Layer 5 of a small transformer language model trained on English Wikipedia (10 layers, counted from 0, width 96).
In attention head 1, each number of a token's query is one row of weights dot the token's vector x. The head spreads its attention over the tokens so far by the softmax of query dot key.

Query weights of the head. A number n stands for (n - 500) times 0.0015.
q0: 443,459,583,561,409,485,506,500,625,459,476,478,493,551,506,500,564,551,550,565,505,488,414,488,446,476,499,516,506,516,518,543,570,508,636,516,439,457,474,507,471,489,542,363,503,455,450,506,449,430,604,470,376,550,583,456,481,527,483,422,405,360,590,471,489,467,416,616,576,519,471,576,576,522,419,502,425,472,462,463,450,567,441,658,459,565,370,544,535,509,530,456,524,530,623,520
q1: 359,456,488,563,639,420,524,495,725,398,663,473,620,679,462,548,486,471,577,366,581,311,356,627,505,545,412,757,495,618,626,416,603,656,461,487,578,545,515,510,352,652,569,437,466,400,621,369,472,398,623,572,244,557,347,529,354,553,363,445,465,505,755,473,478,529,366,528,411,327,615,615,489,623,346,700,443,441,392,482,490,541,431,379,438,652,456,509,563,648,401,449,539,425,452,639
q2: 561,541,528,426,557,533,430,173,646,437,430,584,356,534,435,532,469,535,592,516,539,442,483,461,532,491,365,496,642,521,652,447,469,590,372,486,449,448,656,499,299,486,581,402,469,498,535,256,456,426,583,521,602,724,298,413,325,662,422,355,386,649,416,504,439,451,389,499,350,408,623,562,625,566,352,543,608,480,420,301,358,595,325,311,394,711,421,430,458,558,460,635,686,569,528,436
q3: 439,720,550,336,500,568,686,593,312,484,528,567,681,424,402,683,635,565,422,457,696,509,385,424,438,437,505,295,568,491,560,587,538,551,693,643,443,486,659,459,552,699,472,375,410,351,629,424,596,504,274,527,376,529,553,305,568,439,533,641,630,411,511,528,542,740,435,346,441,555,426,422,526,497,680,467,199,393,358,606,310,557,488,745,582,491,350,372,494,500,430,626,499,536,581,594
q4: 282,361,641,293,342,526,683,649,693,410,377,526,635,320,564,600,445,551,586,539,556,373,314,583,541,420,495,603,495,652,535,581,761,392,810,497,458,349,517,503,543,653,352,481,504,482,645,611,395,492,497,608,244,332,590,530,637,417,493,294,373,286,411,467,464,350,354,528,479,508,582,601,521,706,352,450,430,617,446,513,608,479,568,578,563,285,530,533,607,460,278,603,513,549,600,519
q5: 495,649,473,415,405,540,422,320,267,477,486,426,296,607,623,398,421,517,411,441,327,544,496,520,397,663,540,633,578,546,526,382,495,451,527,353,371,574,594,554,464,471,519,542,390,358,485,290,533,656,698,467,546,716,482,294,380,621,464,770,750,725,716,545,526,493,654,308,445,529,348,473,867,430,581,419,736,496,418,493,465,345,694,212,466,574,414,581,527,374,485,505,562,519,704,528
q6: 481,237,578,571,387,705,561,483,631,480,466,264,416,532,579,423,656,329,691,647,660,502,501,627,543,454,633,713,421,530,147,691,445,554,385,450,387,384,518,465,504,580,506,616,596,389,307,440,421,370,601,630,245,528,629,364,509,719,558,333,464,586,810,264,729,613,550,461,267,492,546,574,502,602,266,405,328,421,669,486,549,359,604,417,550,702,546,624,573,514,517,545,494,500,390,628
q7: 666,460,524,455,466,182,548,596,512,594,521,597,438,527,453,550,544,430,403,466,432,689,554,625,413,455,584,593,324,439,604,671,414,463,378,491,436,378,550,518,682,689,447,625,561,548,472,441,389,717,19,587,613,410,604,731,724,662,689,287,344,533,741,486,657,608,415,450,615,668,505,439,402,470,543,323,595,484,436,329,607,463,506,493,508,552,730,478,436,592,670,532,681,255,552,445
q8: 724,486,429,557,602,343,597,521,475,427,534,483,412,389,604,477,486,560,460,364,513,551,457,308,605,490,597,509,453,488,394,544,212,417,623,342,568,356,500,320,167,412,530,499,562,484,448,500,517,502,306,321,517,556,493,441,434,252,522,582,440,439,338,574,579,666,652,431,412,398,568,415,307,436,378,676,455,398,405,511,499,529,357,536,461,650,544,704,537,550,582,496,608,497,408,312
q9: 458,493,355,575,375,523,352,358,521,691,258,635,301,588,416,429,407,411,530,378,551,345,597,519,432,502,821,392,710,442,519,648,611,566,410,386,464,633,509,394,281,373,480,338,464,638,470,298,431,483,715,564,437,535,548,485,442,437,369,444,469,734,624,538,416,564,498,674,274,463,264,478,495,303,728,469,544,400,532,521,329,657,501,565,409,460,469,424,600,382,320,585,572,405,512,653
q10: 395,504,299,537,546,518,353,570,519,765,535,509,678,321,571,447,515,393,540,457,540,584,527,652,479,608,392,653,556,338,484,533,681,543,724,507,584,462,372,402,579,671,521,443,540,513,187,509,530,431,497,372,644,441,359,646,511,562,501,553,503,467,583,474,425,495,336,524,461,536,422,454,483,421,380,534,683,618,422,579,482,548,759,532,563,681,588,369,619,383,646,450,629,595,517,613
q11: 438,554,648,462,601,627,294,427,246,885,521,810,407,456,501,678,625,465,516,342,396,556,361,846,361,478,444,854,405,205,454,440,191,455,514,379,421,495,467,575,323,589,419,258,589,618,517,696,430,560,567,550,566,654,315,459,549,639,442,476,577,571,569,674,445,349,563,544,483,603,490,650,463,569,520,534,669,289,454,565,567,471,401,562,579,371,569,625,592,426,310,594,520,498,312,167
q12: 517,691,675,533,381,278,539,497,627,208,467,438,533,362,525,574,773,485,556,393,720,703,508,383,613,399,447,700,489,462,752,445,600,547,554,479,476,401,410,435,298,520,406,699,517,506,704,517,534,442,508,417,515,694,436,453,499,467,485,271,386,283,584,570,430,486,520,410,432,230,534,522,315,516,378,547,464,503,547,412,588,313,686,617,426,313,477,549,609,410,603,503,490,615,337,574
q13: 643,492,503,532,331,566,580,658,470,466,614,521,222,313,587,493,558,750,436,523,404,321,510,557,491,663,252,467,543,446,306,652,370,455,451,576,505,396,468,310,663,564,580,481,416,501,462,667,479,426,591,582,462,537,584,414,413,510,474,478,390,463,415,382,393,592,537,389,541,513,452,575,516,625,483,457,375,528,470,469,507,358,430,394,313,548,534,611,469,551,489,394,674,536,462,466
q14: 533,625,428,543,485,518,650,673,474,795,536,418,466,470,584,443,544,533,495,467,621,250,548,451,374,503,451,483,423,535,368,712,679,438,592,625,495,380,415,480,276,631,389,483,355,673,268,602,640,493,384,446,660,585,538,585,444,625,428,466,505,536,535,551,489,682,538,366,595,683,454,595,641,571,492,632,551,315,363,306,537,507,444,467,570,378,607,655,271,565,592,451,580,506,630,441
q15: 520,671,485,464,827,577,703,491,683,384,290,395,756,403,591,389,384,414,569,391,601,431,493,255,522,681,308,435,635,540,287,604,436,518,571,586,744,664,592,457,231,212,539,719,583,667,291,403,431,649,548,352,548,426,457,441,647,188,485,626,365,504,240,308,322,685,587,403,284,464,688,359,483,297,524,623,461,407,376,528,643,380,725,529,501,602,566,671,511,444,843,750,614,619,547,239
q16: 426,506,478,525,357,469,550,438,519,502,531,501,401,582,494,504,563,542,578,501,576,451,492,490,391,491,535,464,539,349,493,530,456,508,497,464,621,544,370,568,540,529,483,377,492,624,477,598,522,442,492,486,463,393,619,537,501,622,526,502,403,447,484,477,520,575,419,638,671,519,404,521,510,419,517,497,408,506,526,548,460,538,521,636,556,523,396,372,421,464,507,472,505,454,500,484
q17: 574,451,414,508,470,374,553,539,553,493,474,469,441,550,478,573,543,526,564,376,528,544,497,526,429,446,409,638,471,469,613,565,568,480,516,446,599,484,330,445,511,439,570,435,611,574,709,401,516,465,532,568,403,622,538,615,501,346,549,570,547,480,512,457,450,459,423,506,517,488,419,550,639,411,453,579,540,525,612,525,483,559,610,557,507,401,461,472,422,474,504,524,714,566,483,675
q18: 538,377,569,568,305,495,599,567,811,370,662,620,545,510,490,501,615,673,631,722,448,529,383,638,474,753,344,585,513,432,628,452,476,419,768,604,512,334,269,558,595,398,679,433,579,489,797,515,374,366,587,464,479,703,605,542,565,566,515,449,345,329,486,543,504,398,362,679,775,585,584,583,560,699,305,493,279,571,648,709,652,559,357,594,557,467,410,542,554,525,590,509,620,542,469,554
q19: 656,539,358,526,458,434,563,492,467,635,317,557,622,463,517,769,554,487,405,562,372,484,420,464,466,421,571,570,670,497,569,431,186,567,576,407,563,531,421,580,445,384,367,645,443,532,649,499,492,688,539,448,646,368,588,610,710,386,487,528,299,479,490,478,510,505,594,414,479,471,391,473,457,576,557,515,274,481,424,212,315,703,442,667,541,623,369,465,505,425,522,521,546,363,430,304
q20: 507,382,656,634,530,427,592,521,473,512,309,304,627,298,615,545,699,469,406,705,451,635,616,500,420,500,434,604,496,320,447,798,628,484,329,636,616,523,603,507,448,503,497,371,578,639,237,638,484,628,496,183,585,398,566,542,671,337,529,653,600,394,263,578,427,351,514,522,414,649,557,400,404,474,603,561,458,516,399,609,446,527,529,492,342,251,693,235,492,539,595,541,456,450,445,413
q21: 538,677,590,586,361,613,563,496,493,528,404,660,292,325,501,395,414,497,622,361,434,458,462,535,369,510,489,637,708,341,620,246,442,488,495,405,440,430,680,418,424,714,484,736,524,635,648,437,490,693,337,611,613,452,364,134,429,399,517,351,369,571,327,358,485,596,445,599,546,635,600,655,555,526,502,530,409,403,422,545,631,437,376,506,416,647,425,589,251,558,298,580,394,488,476,163
q22: 653,445,685,415,527,295,659,328,594,859,402,244,587,331,425,549,379,536,606,339,432,454,605,471,570,568,567,433,567,438,422,591,576,380,581,370,284,269,684,515,538,461,470,727,588,660,543,658,654,512,545,339,405,325,498,541,423,510,531,399,905,333,322,620,452,643,450,594,268,488,650,517,388,319,356,555,507,422,763,405,521,499,483,494,455,329,583,585,593,391,532,609,545,338,367,506
q23: 408,513,385,293,488,690,391,524,414,640,423,546,413,744,513,519,457,441,446,505,548,459,472,496,253,394,655,410,622,713,488,592,521,717,523,560,580,631,575,498,658,602,617,662,319,471,542,675,603,494,621,575,662,344,516,514,725,514,426,323,405,521,449,611,445,664,520,776,448,474,489,498,449,214,203,605,353,448,732,444,324,555,651,499,508,590,621,690,536,352,459,596,674,384,865,587
q24: 559,461,377,493,453,508,493,300,511,664,419,513,499,655,324,350,432,543,594,473,680,459,630,431,472,634,766,456,405,401,360,354,464,635,404,527,618,557,645,567,319,407,397,299,482,616,492,487,446,613,569,502,43,389,412,521,589,519,399,411,687,583,520,525,431,456,563,678,752,236,387,470,683,587,561,589,336,474,638,566,478,635,462,505,676,524,462,524,526,346,545,410,606,346,449,643
q25: 663,466,704,841,567,512,475,619,562,286,460,518,383,388,689,524,503,556,597,397,650,372,606,610,890,463,289,192,251,244,238,606,585,515,585,695,356,447,508,632,449,483,549,549,413,374,390,256,727,466,437,472,533,524,314,560,513,551,657,486,656,356,612,553,464,496,637,498,562,380,571,433,649,470,485,438,601,425,486,258,795,443,513,614,425,429,371,553,748,513,515,513,843,551,642,663
q26: 513,524,580,377,556,410,429,599,431,462,496,452,389,409,585,684,454,437,354,395,529,466,455,577,472,645,107,404,601,535,514,467,295,446,686,584,314,423,300,625,586,487,459,711,452,304,203,715,456,471,434,529,449,486,534,498,669,501,602,274,417,379,343,636,426,633,313,316,383,571,548,459,328,291,505,408,601,568,661,732,289,492,454,468,339,307,454,570,402,625,390,252,531,281,438,481
q27: 478,546,370,392,649,454,580,566,490,396,425,508,497,632,252,572,512,275,602,633,356,547,461,481,691,435,521,382,462,754,699,593,411,645,423,398,592,901,608,275,446,365,535,466,511,495,483,554,574,604,505,253,394,461,542,452,540,622,366,570,361,603,659,619,581,518,523,498,382,419,513,428,261,542,465,579,668,531,444,656,448,461,553,481,496,515,346,533,494,650,791,583,672,458,656,303
q28: 542,485,558,425,504,390,602,399,549,567,197,300,523,591,641,584,365,727,381,467,559,346,664,557,462,505,438,270,557,606,524,650,535,528,478,577,524,597,682,620,613,526,362,663,412,547,716,550,529,443,491,582,693,441,597,563,428,337,399,473,571,451,356,525,551,377,510,734,505,508,557,339,506,238,732,473,627,476,652,475,223,711,602,592,489,514,538,632,560,241,532,515,450,472,478,643
q29: 435,596,571,566,518,625,381,471,343,762,728,425,768,399,522,530,507,678,464,577,291,534,689,704,740,679,610,566,594,553,411,393,624,389,500,455,494,560,351,486,647,334,589,716,471,317,532,431,564,688,625,365,640,593,531,591,435,326,548,548,725,275,294,473,435,351,219,908,573,555,284,581,312,674,661,513,452,405,533,504,460,508,600,575,337,356,439,389,451,354,510,466,464,290,638,626
q30: 514,313,529,575,311,596,559,667,769,570,315,358,402,871,651,418,637,460,513,529,566,480,629,580,472,337,658,700,522,410,363,332,497,548,580,622,524,381,630,639,362,508,477,415,570,527,414,268,607,492,664,614,558,255,394,529,390,339,453,573,631,544,587,424,676,407,523,438,538,415,564,698,473,531,342,590,466,428,489,691,456,509,541,572,446,574,462,508,569,515,567,596,420,468,595,507
q31: 803,578,573,436,656,740,510,588,676,579,476,480,475,609,492,494,577,497,550,291,575,287,366,388,526,651,406,828,492,585,154,789,442,553,605,721,486,564,484,566,684,574,468,468,562,489,368,447,524,336,638,592,581,620,302,324,682,627,761,316,444,459,512,429,652,604,547,568,529,370,406,585,576,474,554,589,391,650,484,332,592,551,622,412,440,605,274,680,356,780,534,509,431,441,709,643

Each question shows a short text with each token's key, already scaled and adjusted for position as the last token sees it. A number n stands for (n - 500) times 0.0039.

Then comes the last token's vector x. A number n stands for (n - 500) times 0.01.

0 " match": 334,500,521,430,572,406,553,616,336,597,661,520,625,816,349,511,322,449,609,522,515,417,561,485,442,457,567,637,544,355,809,608
1 ".": 508,586,497,473,573,427,546,599,343,553,605,574,593,812,285,482,350,495,568,478,531,381,567,488,450,464,557,652,581,398,792,578
2 "\n": 591,581,435,516,582,432,535,626,361,602,688,572,614,853,323,479,414,532,562,474,554,390,551,434,440,450,580,683,597,389,773,589
3 "\n": 584,539,469,497,572,448,537,585,306,620,710,604,606,756,296,412,533,540,549,445,531,473,518,411,432,469,576,714,602,451,769,498
4 "==": 513,508,430,519,583,456,516,630,296,509,675,590,558,702,400,376,620,547,497,453,585,475,603,461,467,535,535,771,605,415,771,541
5 "International": 316,472,362,556,514,447,473,646,358,608,616,553,607,781,359,503,613,574,449,481,566,422,604,377,443,508,585,677,544,412,910,542
6 " career": 300,442,378,493,495,404,491,616,378,577,602,523,630,808,382,481,385,538,382,510,591,460,573,415,380,476,555,664,523,389,844,562
7 "==": 465,414,501,504,592,451,524,641,403,592,559,492,588,800,303,516,377,479,415,500,628,358,558,480,424,496,576,670,563,403,794,587
x: 658,455,580,393,407,513,544,488,565,472,485,423,505,610,373,635,554,487,365,478,453,429,606,595,516,485,463,448,435,433,532,568,426,528,401,493,402,671,499,478,614,510,517,563,576,506,522,452,419,442,478,637,552,507,578,580,375,502,523,547,546,457,501,493,489,517,431,605,500,397,547,415,463,647,514,464,418,515,498,516,449,363,587,507,202,454,482,545,519,479,494,403,490,489,497,581
Which token does the last token look at most, and with what share of its attention? 1 ".", with about 30%

0 " in": 372,547,494,474,610,404,524,591,358,537,667,544,623,813,301,555,411,459,621,505,546,383,515,472,451,462,541,640,581,403,796,563
1 " the": 510,568,468,492,564,417,553,632,334,553,628,544,566,752,298,520,345,491,576,488,542,368,522,487,478,438,541,690,617,384,771,611
2 " Third": 745,596,387,549,589,440,475,612,375,661,631,543,604,796,350,545,436,483,533,421,585,393,634,448,455,425,506,585,571,292,853,597
3 " Battle": 727,610,390,507,573,461,450,616,393,627,617,535,611,818,344,552,702,531,561,462,614,408,629,489,437,443,471,664,535,301,894,635
4 " of": 494,533,401,537,557,451,466,596,368,577,673,515,627,813,321,558,700,587,490,528,636,380,602,461,437,464,525,611,563,367,842,582
5 " Mur": 165,472,379,537,582,512,434,635,350,632,607,566,626,852,387,546,646,674,473,463,649,393,554,463,470,452,464,588,521,276,933,630
6 "fre": 253,429,489,612,562,552,426,602,375,619,576,513,595,821,378,567,322,596,416,540,636,410,585,478,509,494,463,566,531,342,915,625
7 "es": 516,405,479,533,528,516,421,580,417,656,622,520,579,778,340,595,266,548,449,527,627,462,582,503,422,497,508,602,521,339,831,604
x: 577,553,614,447,483,383,561,477,507,530,536,554,437,373,409,631,594,426,415,548,343,441,557,585,481,517,532,570,555,484,526,670,475,458,510,435,486,600,538,486,591,450,471,528,508,433,497,434,559,514,533,513,493,408,584,529,591,571,482,515,511,379,499,553,585,557,460,570,432,478,457,460,481,528,531,458,451,472,449,503,463,434,505,462,92,490,492,495,569,405,414,533,500,536,428,553
Which token does the last token look at most, and with what share of its attention? 4 " of", with about 40%

0 ",": 367,567,529,493,602,461,526,609,341,530,652,577,621,834,281,539,406,432,617,474,539,372,572,506,468,453,553,619,565,375,820,590
1 " Indiana": 537,589,468,515,566,472,472,662,352,588,607,570,540,835,345,517,236,477,673,439,558,433,613,430,466,516,491,593,513,335,865,592
2 " and": 628,550,450,578,559,455,549,638,376,547,610,554,597,833,303,565,426,532,609,501,568,390,644,486,449,493,567,614,548,418,808,548
3 " Michigan": 711,552,317,544,540,496,465,609,357,633,622,544,533,822,351,511,652,549,573,449,557,447,601,438,489,501,489,592,525,361,848,598
4 " City": 460,553,376,556,535,464,453,625,375,595,614,560,542,778,351,537,755,589,537,478,634,427,615,460,475,500,493,641,533,320,873,609
5 ",": 391,455,352,556,549,564,467,615,365,528,668,577,627,831,276,568,591,608,496,496,652,406,619,508,461,492,543,626,532,366,842,556
6 " Indiana": 254,415,347,566,515,512,443,670,354,586,614,562,536,830,354,520,385,529,410,489,590,430,602,464,452,526,493,602,505,341,866,593
7 " from": 464,419,419,468,503,513,461,611,385,526,629,561,609,784,334,574,373,452,388,554,619,362,566,508,424,498,537,662,549,436,816,564
x: 557,439,657,438,583,482,514,485,496,480,520,470,489,450,361,571,473,469,417,402,348,480,506,690,537,440,518,399,478,500,467,649,478,452,531,503,469,641,381,570,596,559,509,502,507,474,581,490,508,529,446,582,519,450,604,477,425,504,603,473,507,358,493,488,511,502,493,559,515,483,448,380,420,475,429,502,495,480,571,490,489,379,538,497,209,471,466,503,568,438,510,423,503,471,449,550
To which token does the last token give the most attention? 2 " and"

0 " following": 355,531,484,517,585,370,546,615,329,593,605,528,638,794,324,535,371,459,621,530,569,423,566,487,456,471,572,596,541,377,805,590
1 " the": 520,574,465,519,549,414,553,634,322,573,632,516,558,742,297,502,325,484,574,510,545,361,543,478,463,428,540,681,587,368,793,617
2 " COVID": 748,606,316,556,566,379,469,615,398,616,617,518,641,812,423,527,417,503,562,461,619,407,555,391,435,470,509,610,554,316,869,580
3 "-": 667,616,372,566,527,443,475,672,434,571,644,485,644,750,434,545,620,597,463,502,574,429,568,523,483,481,520,542,595,326,865,627
4 "1": 497,542,427,573,493,466,432,587,437,511,584,483,602,740,403,560,671,643,453,514,615,405,478,461,439,515,526,564,599,323,820,622
5 "9": 319,435,408,508,510,443,475,628,424,537,561,527,622,769,386,522,622,591,407,512,568,381,556,486,432,509,526,543,576,343,843,611
6 " pandemic": 301,446,404,504,476,494,482,615,415,606,582,536,594,774,346,530,377,564,442,437,599,423,577,488,404,476,512,651,509,380,831,667
7 ".": 456,433,454,514,526,492,532,612,365,579,587,578,588,817,295,471,343,466,439,438,583,357,574,505,437,468,550,641,588,413,787,573
x: 497,442,611,438,450,542,501,510,475,450,452,377,474,515,349,559,502,585,436,423,406,461,487,654,525,444,461,536,459,437,470,597,485,485,475,483,497,683,519,543,612,582,499,526,525,575,551,459,457,512,481,574,526,470,519,538,436,611,558,477,504,476,526,456,522,500,419,600,515,400,438,498,461,564,471,454,398,560,518,480,497,378,527,479,105,501,541,517,535,569,500,432,485,509,459,552
To which token does the last token give the most attention? 7 "."

0 "Source": 335,526,523,489,574,445,518,628,311,589,661,565,598,834,332,541,328,407,601,447,534,404,569,459,462,455,538,666,577,350,858,641
1 ":": 507,555,489,483,566,424,558,602,301,524,670,559,625,808,264,472,358,492,587,465,504,422,575,453,487,473,544,676,615,404,772,553
2 " ESPN": 750,640,407,542,573,462,444,614,320,595,652,526,588,859,407,539,403,502,636,465,582,431,592,405,423,488,544,641,531,324,909,592
3 "c": 725,648,400,599,510,474,429,527,349,593,650,469,654,914,408,538,727,564,520,450,559,401,583,431,443,460,494,621,519,311,894,642
4 "ric": 452,567,450,588,491,525,429,570,334,601,589,556,610,829,413,551,785,664,496,483,577,399,583,472,478,504,490,619,522,301,864,656
5 "in": 304,490,447,501,518,491,410,583,449,611,607,550,615,808,361,558,580,589,467,514,593,368,556,464,500,528,546,614,482,379,820,588
6 "fo": 267,428,450,520,523,519,494,569,394,627,603,470,579,808,364,546,331,597,422,514,590,372,545,450,509,494,492,579,530,378,888,622
7 ",": 455,372,397,536,490,596,438,602,369,530,665,548,637,825,306,535,358,469,395,534,623,415,592,490,469,443,562,602,540,364,816,580
x: 549,481,526,389,535,492,544,444,490,441,471,512,518,379,356,531,534,548,482,460,361,507,437,716,579,502,540,560,402,477,470,645,495,500,573,502,501,692,470,523,591,557,486,479,506,520,518,503,524,520,462,495,450,422,537,611,589,554,670,490,486,409,512,484,479,506,419,522,514,421,569,376,445,459,474,474,474,545,608,490,496,380,558,521,204,458,532,498,527,523,490,441,515,467,503,551
To which token does the last token give the most attention? 1 ":"

0 "\n": 393,544,506,476,604,431,551,597,312,595,687,584,642,827,264,468,445,455,583,467,510,442,513,393,444,463,564,703,590,424,780,543
1 "In": 527,555,418,563,610,393,461,636,401,596,635,572,584,755,381,567,353,482,622,558,588,386,505,470,443,473,551,662,569,447,867,539
2 " ": 703,597,427,479,557,434,474,619,350,584,674,519,622,791,358,513,424,502,498,490,573,405,528,488,466,525,488,595,579,388,838,584
3 "2": 701,580,403,510,574,410,421,627,350,551,629,539,650,769,397,562,684,529,475,500,603,430,553,451,447,506,501,555,585,344,870,618
4 "0": 499,462,362,507,566,409,436,650,329,550,598,565,643,802,398,521,824,597,448,466,595,425,613,506,471,428,529,507,506,332,891,616
5 "1": 324,427,443,482,500,442,408,607,377,508,530,532,582,785,361,466,622,646,433,555,607,435,540,475,417,474,549,558,571,326,858,616
6 "7": 362,390,493,450,517,480,420,600,404,540,559,506,559,771,345,465,464,528,419,594,572,377,579,472,405,519,601,547,598,319,813,520
7 ",": 452,388,454,486,520,538,442,615,356,566,619,552,579,816,323,453,376,499,433,460,620,410,580,517,425,437,588,584,601,388,819,551
x: 593,428,569,367,479,470,556,502,497,502,495,437,501,449,330,621,484,575,524,512,424,464,531,694,465,468,522,565,462,479,530,661,467,486,536,496,551,609,459,535,596,489,473,479,475,550,517,467,513,550,463,505,466,452,492,570,453,570,635,547,490,489,520,508,523,470,426,565,501,418,467,498,476,484,519,468,470,556,547,488,549,342,542,464,128,473,579,475,575,506,529,514,520,410,474,610
To which token does the last token give the most attention? 0 "\n"

0 " C": 317,507,457,456,595,423,523,602,298,591,676,528,639,862,326,527,306,424,616,456,501,408,532,469,469,450,523,630,561,331,838,602
1 "BC": 573,571,472,495,579,462,436,600,353,609,641,556,568,840,338,599,248,447,596,458,558,442,579,486,483,529,506,599,559,296,835,627
2 " Victoria": 755,590,431,510,565,489,466,603,352,600,615,549,552,801,329,567,426,468,577,486,578,433,602,434,476,529,500,645,540,333,838,623
3 "'": 652,550,389,562,586,489,546,640,379,598,589,513,547,797,369,540,632,528,525,516,578,448,564,472,456,512,490,607,500,409,805,618
4 "s": 501,495,414,542,522,521,482,625,365,568,667,542,497,718,341,527,678,609,510,527,620,409,558,472,450,455,507,609,538,358,793,576
5 " local": 280,486,411,521,482,475,495,591,368,623,629,553,601,736,371,583,598,577,426,494,608,402,573,447,462,524,529,613,549,340,796,587
6 " All": 264,445,439,542,563,477,439,626,300,700,649,522,621,806,350,571,340,584,348,514,603,375,595,473,474,448,534,583,530,325,879,579
7 " Points": 507,408,453,556,512,521,454,588,395,659,623,552,576,827,338,603,250,536,411,496,604,432,599,498,388,466,498,621,532,350,851,614
x: 557,489,650,507,513,394,453,461,498,479,537,540,488,409,395,658,528,451,400,477,295,451,587,583,498,590,491,541,529,437,533,659,537,547,494,488,495,593,569,515,501,498,434,505,519,545,463,469,500,516,524,545,513,457,698,588,527,563,517,523,500,354,477,521,502,530,457,560,431,525,445,421,439,493,465,441,467,549,486,506,505,361,529,453,86,482,472,509,569,465,406,463,529,457,450,472
To which token does the last token give the most attention? 7 " Points"

0 " wrote": 368,526,500,451,594,387,566,644,345,584,591,551,596,805,333,487,377,493,609,522,541,411,542,521,401,473,574,637,588,372,795,599
1 " and": 510,557,477,509,566,446,567,619,345,553,626,547,603,816,293,517,368,488,598,495,531,385,581,513,446,471,611,628,585,406,803,547
2 " hosted": 659,531,443,452,588,445,562,603,325,592,600,553,569,765,337,538,438,507,576,497,587,412,574,525,407,498,576,636,560,385,773,589
3 " Wei": 706,587,396,558,645,491,430,587,389,607,621,606,578,823,353,511,687,548,544,457,594,374,598,468,458,480,522,566,547,298,891,577
4 "rd": 450,548,419,592,555,513,457,585,353,677,630,568,559,787,351,543,742,569,464,473,580,408,636,521,484,461,527,590,503,316,837,558
5 " Home": 245,534,389,562,518,501,486,599,371,644,630,536,558,836,359,559,584,618,480,471,604,402,635,496,439,453,478,604,516,349,868,599
6 "s": 300,433,438,568,532,534,451,588,382,660,640,525,562,814,335,576,366,580,436,536,594,445,606,519,420,464,516,603,510,331,853,595
7 " and": 467,442,427,527,486,556,505,639,389,569,591,529,576,800,333,546,375,481,434,577,578,402,642,522,426,503,607,583,523,408,791,533
x: 502,424,591,424,502,544,503,497,432,450,443,473,527,495,400,597,489,476,463,481,372,475,495,699,594,470,549,452,458,500,436,658,490,505,612,525,549,591,474,525,666,467,468,436,554,500,490,470,512,563,497,543,510,415,621,674,551,577,572,456,526,434,496,473,523,529,437,525,504,446,495,504,442,489,466,464,504,558,592,444,465,439,579,461,171,467,503,485,608,428,490,580,484,496,508,510
Which token does the last token look at most, and with what share of its attention? 2 " hosted", with about 30%

0 " ": 367,551,482,453,580,436,522,596,325,545,665,566,638,820,278,524,395,431,560,489,499,382,502,479,476,485,515,633,594,407,810,576
1 "4": 571,602,468,511,567,423,426,629,355,531,640,557,657,833,320,558,245,438,514,469,579,410,577,452,429,483,515,528,557,307,885,624
2 ".": 702,681,468,528,542,427,413,617,381,574,604,589,599,815,335,495,406,529,546,499,614,418,604,457,426,418,526,540,551,291,842,590
3 " The": 659,577,413,576,542,473,512,679,322,612,612,569,500,752,349,537,597,573,518,516,566,365,568,489,445,428,546,659,596,348,819,634
4 " regiment": 439,545,367,465,554,441,448,582,370,611,621,528,594,815,389,527,788,574,501,441,609,412,591,505,423,493,516,644,560,302,859,631
5 " took": 339,471,445,512,551,469,493,595,381,589,579,584,595,759,330,572,571,544,443,471,702,350,574,467,395,447,505,588,560,406,835,598
6 " part": 307,483,424,466,510,418,505,593,371,598,559,564,607,745,372,558,361,502,393,553,620,427,619,527,395,480,556,622,542,315,775,591
7 " in": 482,469,457,446,477,467,500,576,381,547,642,516,597,766,315,551,386,474,391,550,641,350,580,503,417,472,584,610,524,446,797,538
x: 542,505,657,376,491,460,488,509,504,517,526,461,465,528,421,601,465,505,448,453,321,450,533,712,519,439,494,436,539,498,431,672,469,464,582,516,527,622,442,502,626,502,433,458,437,473,562,538,576,566,504,534,482,448,523,528,441,461,672,560,507,436,522,462,494,504,480,578,463,445,521,481,434,468,403,430,498,517,539,454,418,449,511,494,201,459,525,494,542,455,485,520,491,446,429,547
Which token does the last token look at most, and with what share of its attention? 7 " in", with about 30%

0 "8": 338,569,478,499,573,408,488,593,370,528,621,555,602,787,289,511,375,422,589,514,538,400,550,451,473,469,556,582,585,345,826,586
1 " Sheffield": 559,561,486,517,595,470,470,606,373,570,607,556,550,812,334,553,258,428,622,468,568,408,598,440,491,522,507,609,521,320,839,616
2 " Shield": 766,589,422,490,587,450,486,604,335,612,638,545,579,831,352,564,415,471,613,478,582,411,600,509,456,452,517,626,502,329,859,632
3 " season": 695,572,396,453,560,455,540,609,322,587,650,510,597,813,344,510,651,527,552,462,548,415,570,477,434,467,565,650,551,341,815,605
4 " on": 504,510,350,510,554,433,502,553,370,545,638,502,619,775,317,564,618,587,494,573,622,364,558,440,394,478,599,585,544,414,800,562
5 " ": 329,467,482,501,532,468,504,590,328,570,668,505,670,779,328,521,584,615,459,499,558,378,538,501,439,529,543,569,568,382,837,593
6 "1": 320,436,482,517,522,462,413,580,358,514,615,495,659,770,376,566,374,576,462,536,601,436,520,473,402,492,535,548,571,337,811,642
7 "3": 497,367,483,491,487,465,422,580,376,534,615,519,652,815,345,557,244,495,416,494,579,386,547,490,384,459,540,552,563,299,862,609
x: 576,393,557,404,459,506,547,527,406,544,513,430,468,474,337,644,503,506,475,453,396,538,584,597,454,497,450,454,486,410,543,659,494,458,495,437,625,615,410,491,578,519,399,504,515,538,495,618,514,519,500,539,496,486,638,471,554,483,486,606,476,470,489,594,457,537,495,501,519,537,379,384,461,422,452,403,476,596,547,447,522,442,583,497,126,408,524,522,503,452,466,437,499,475,405,457
To which token does the last token give the most attention? 4 " on"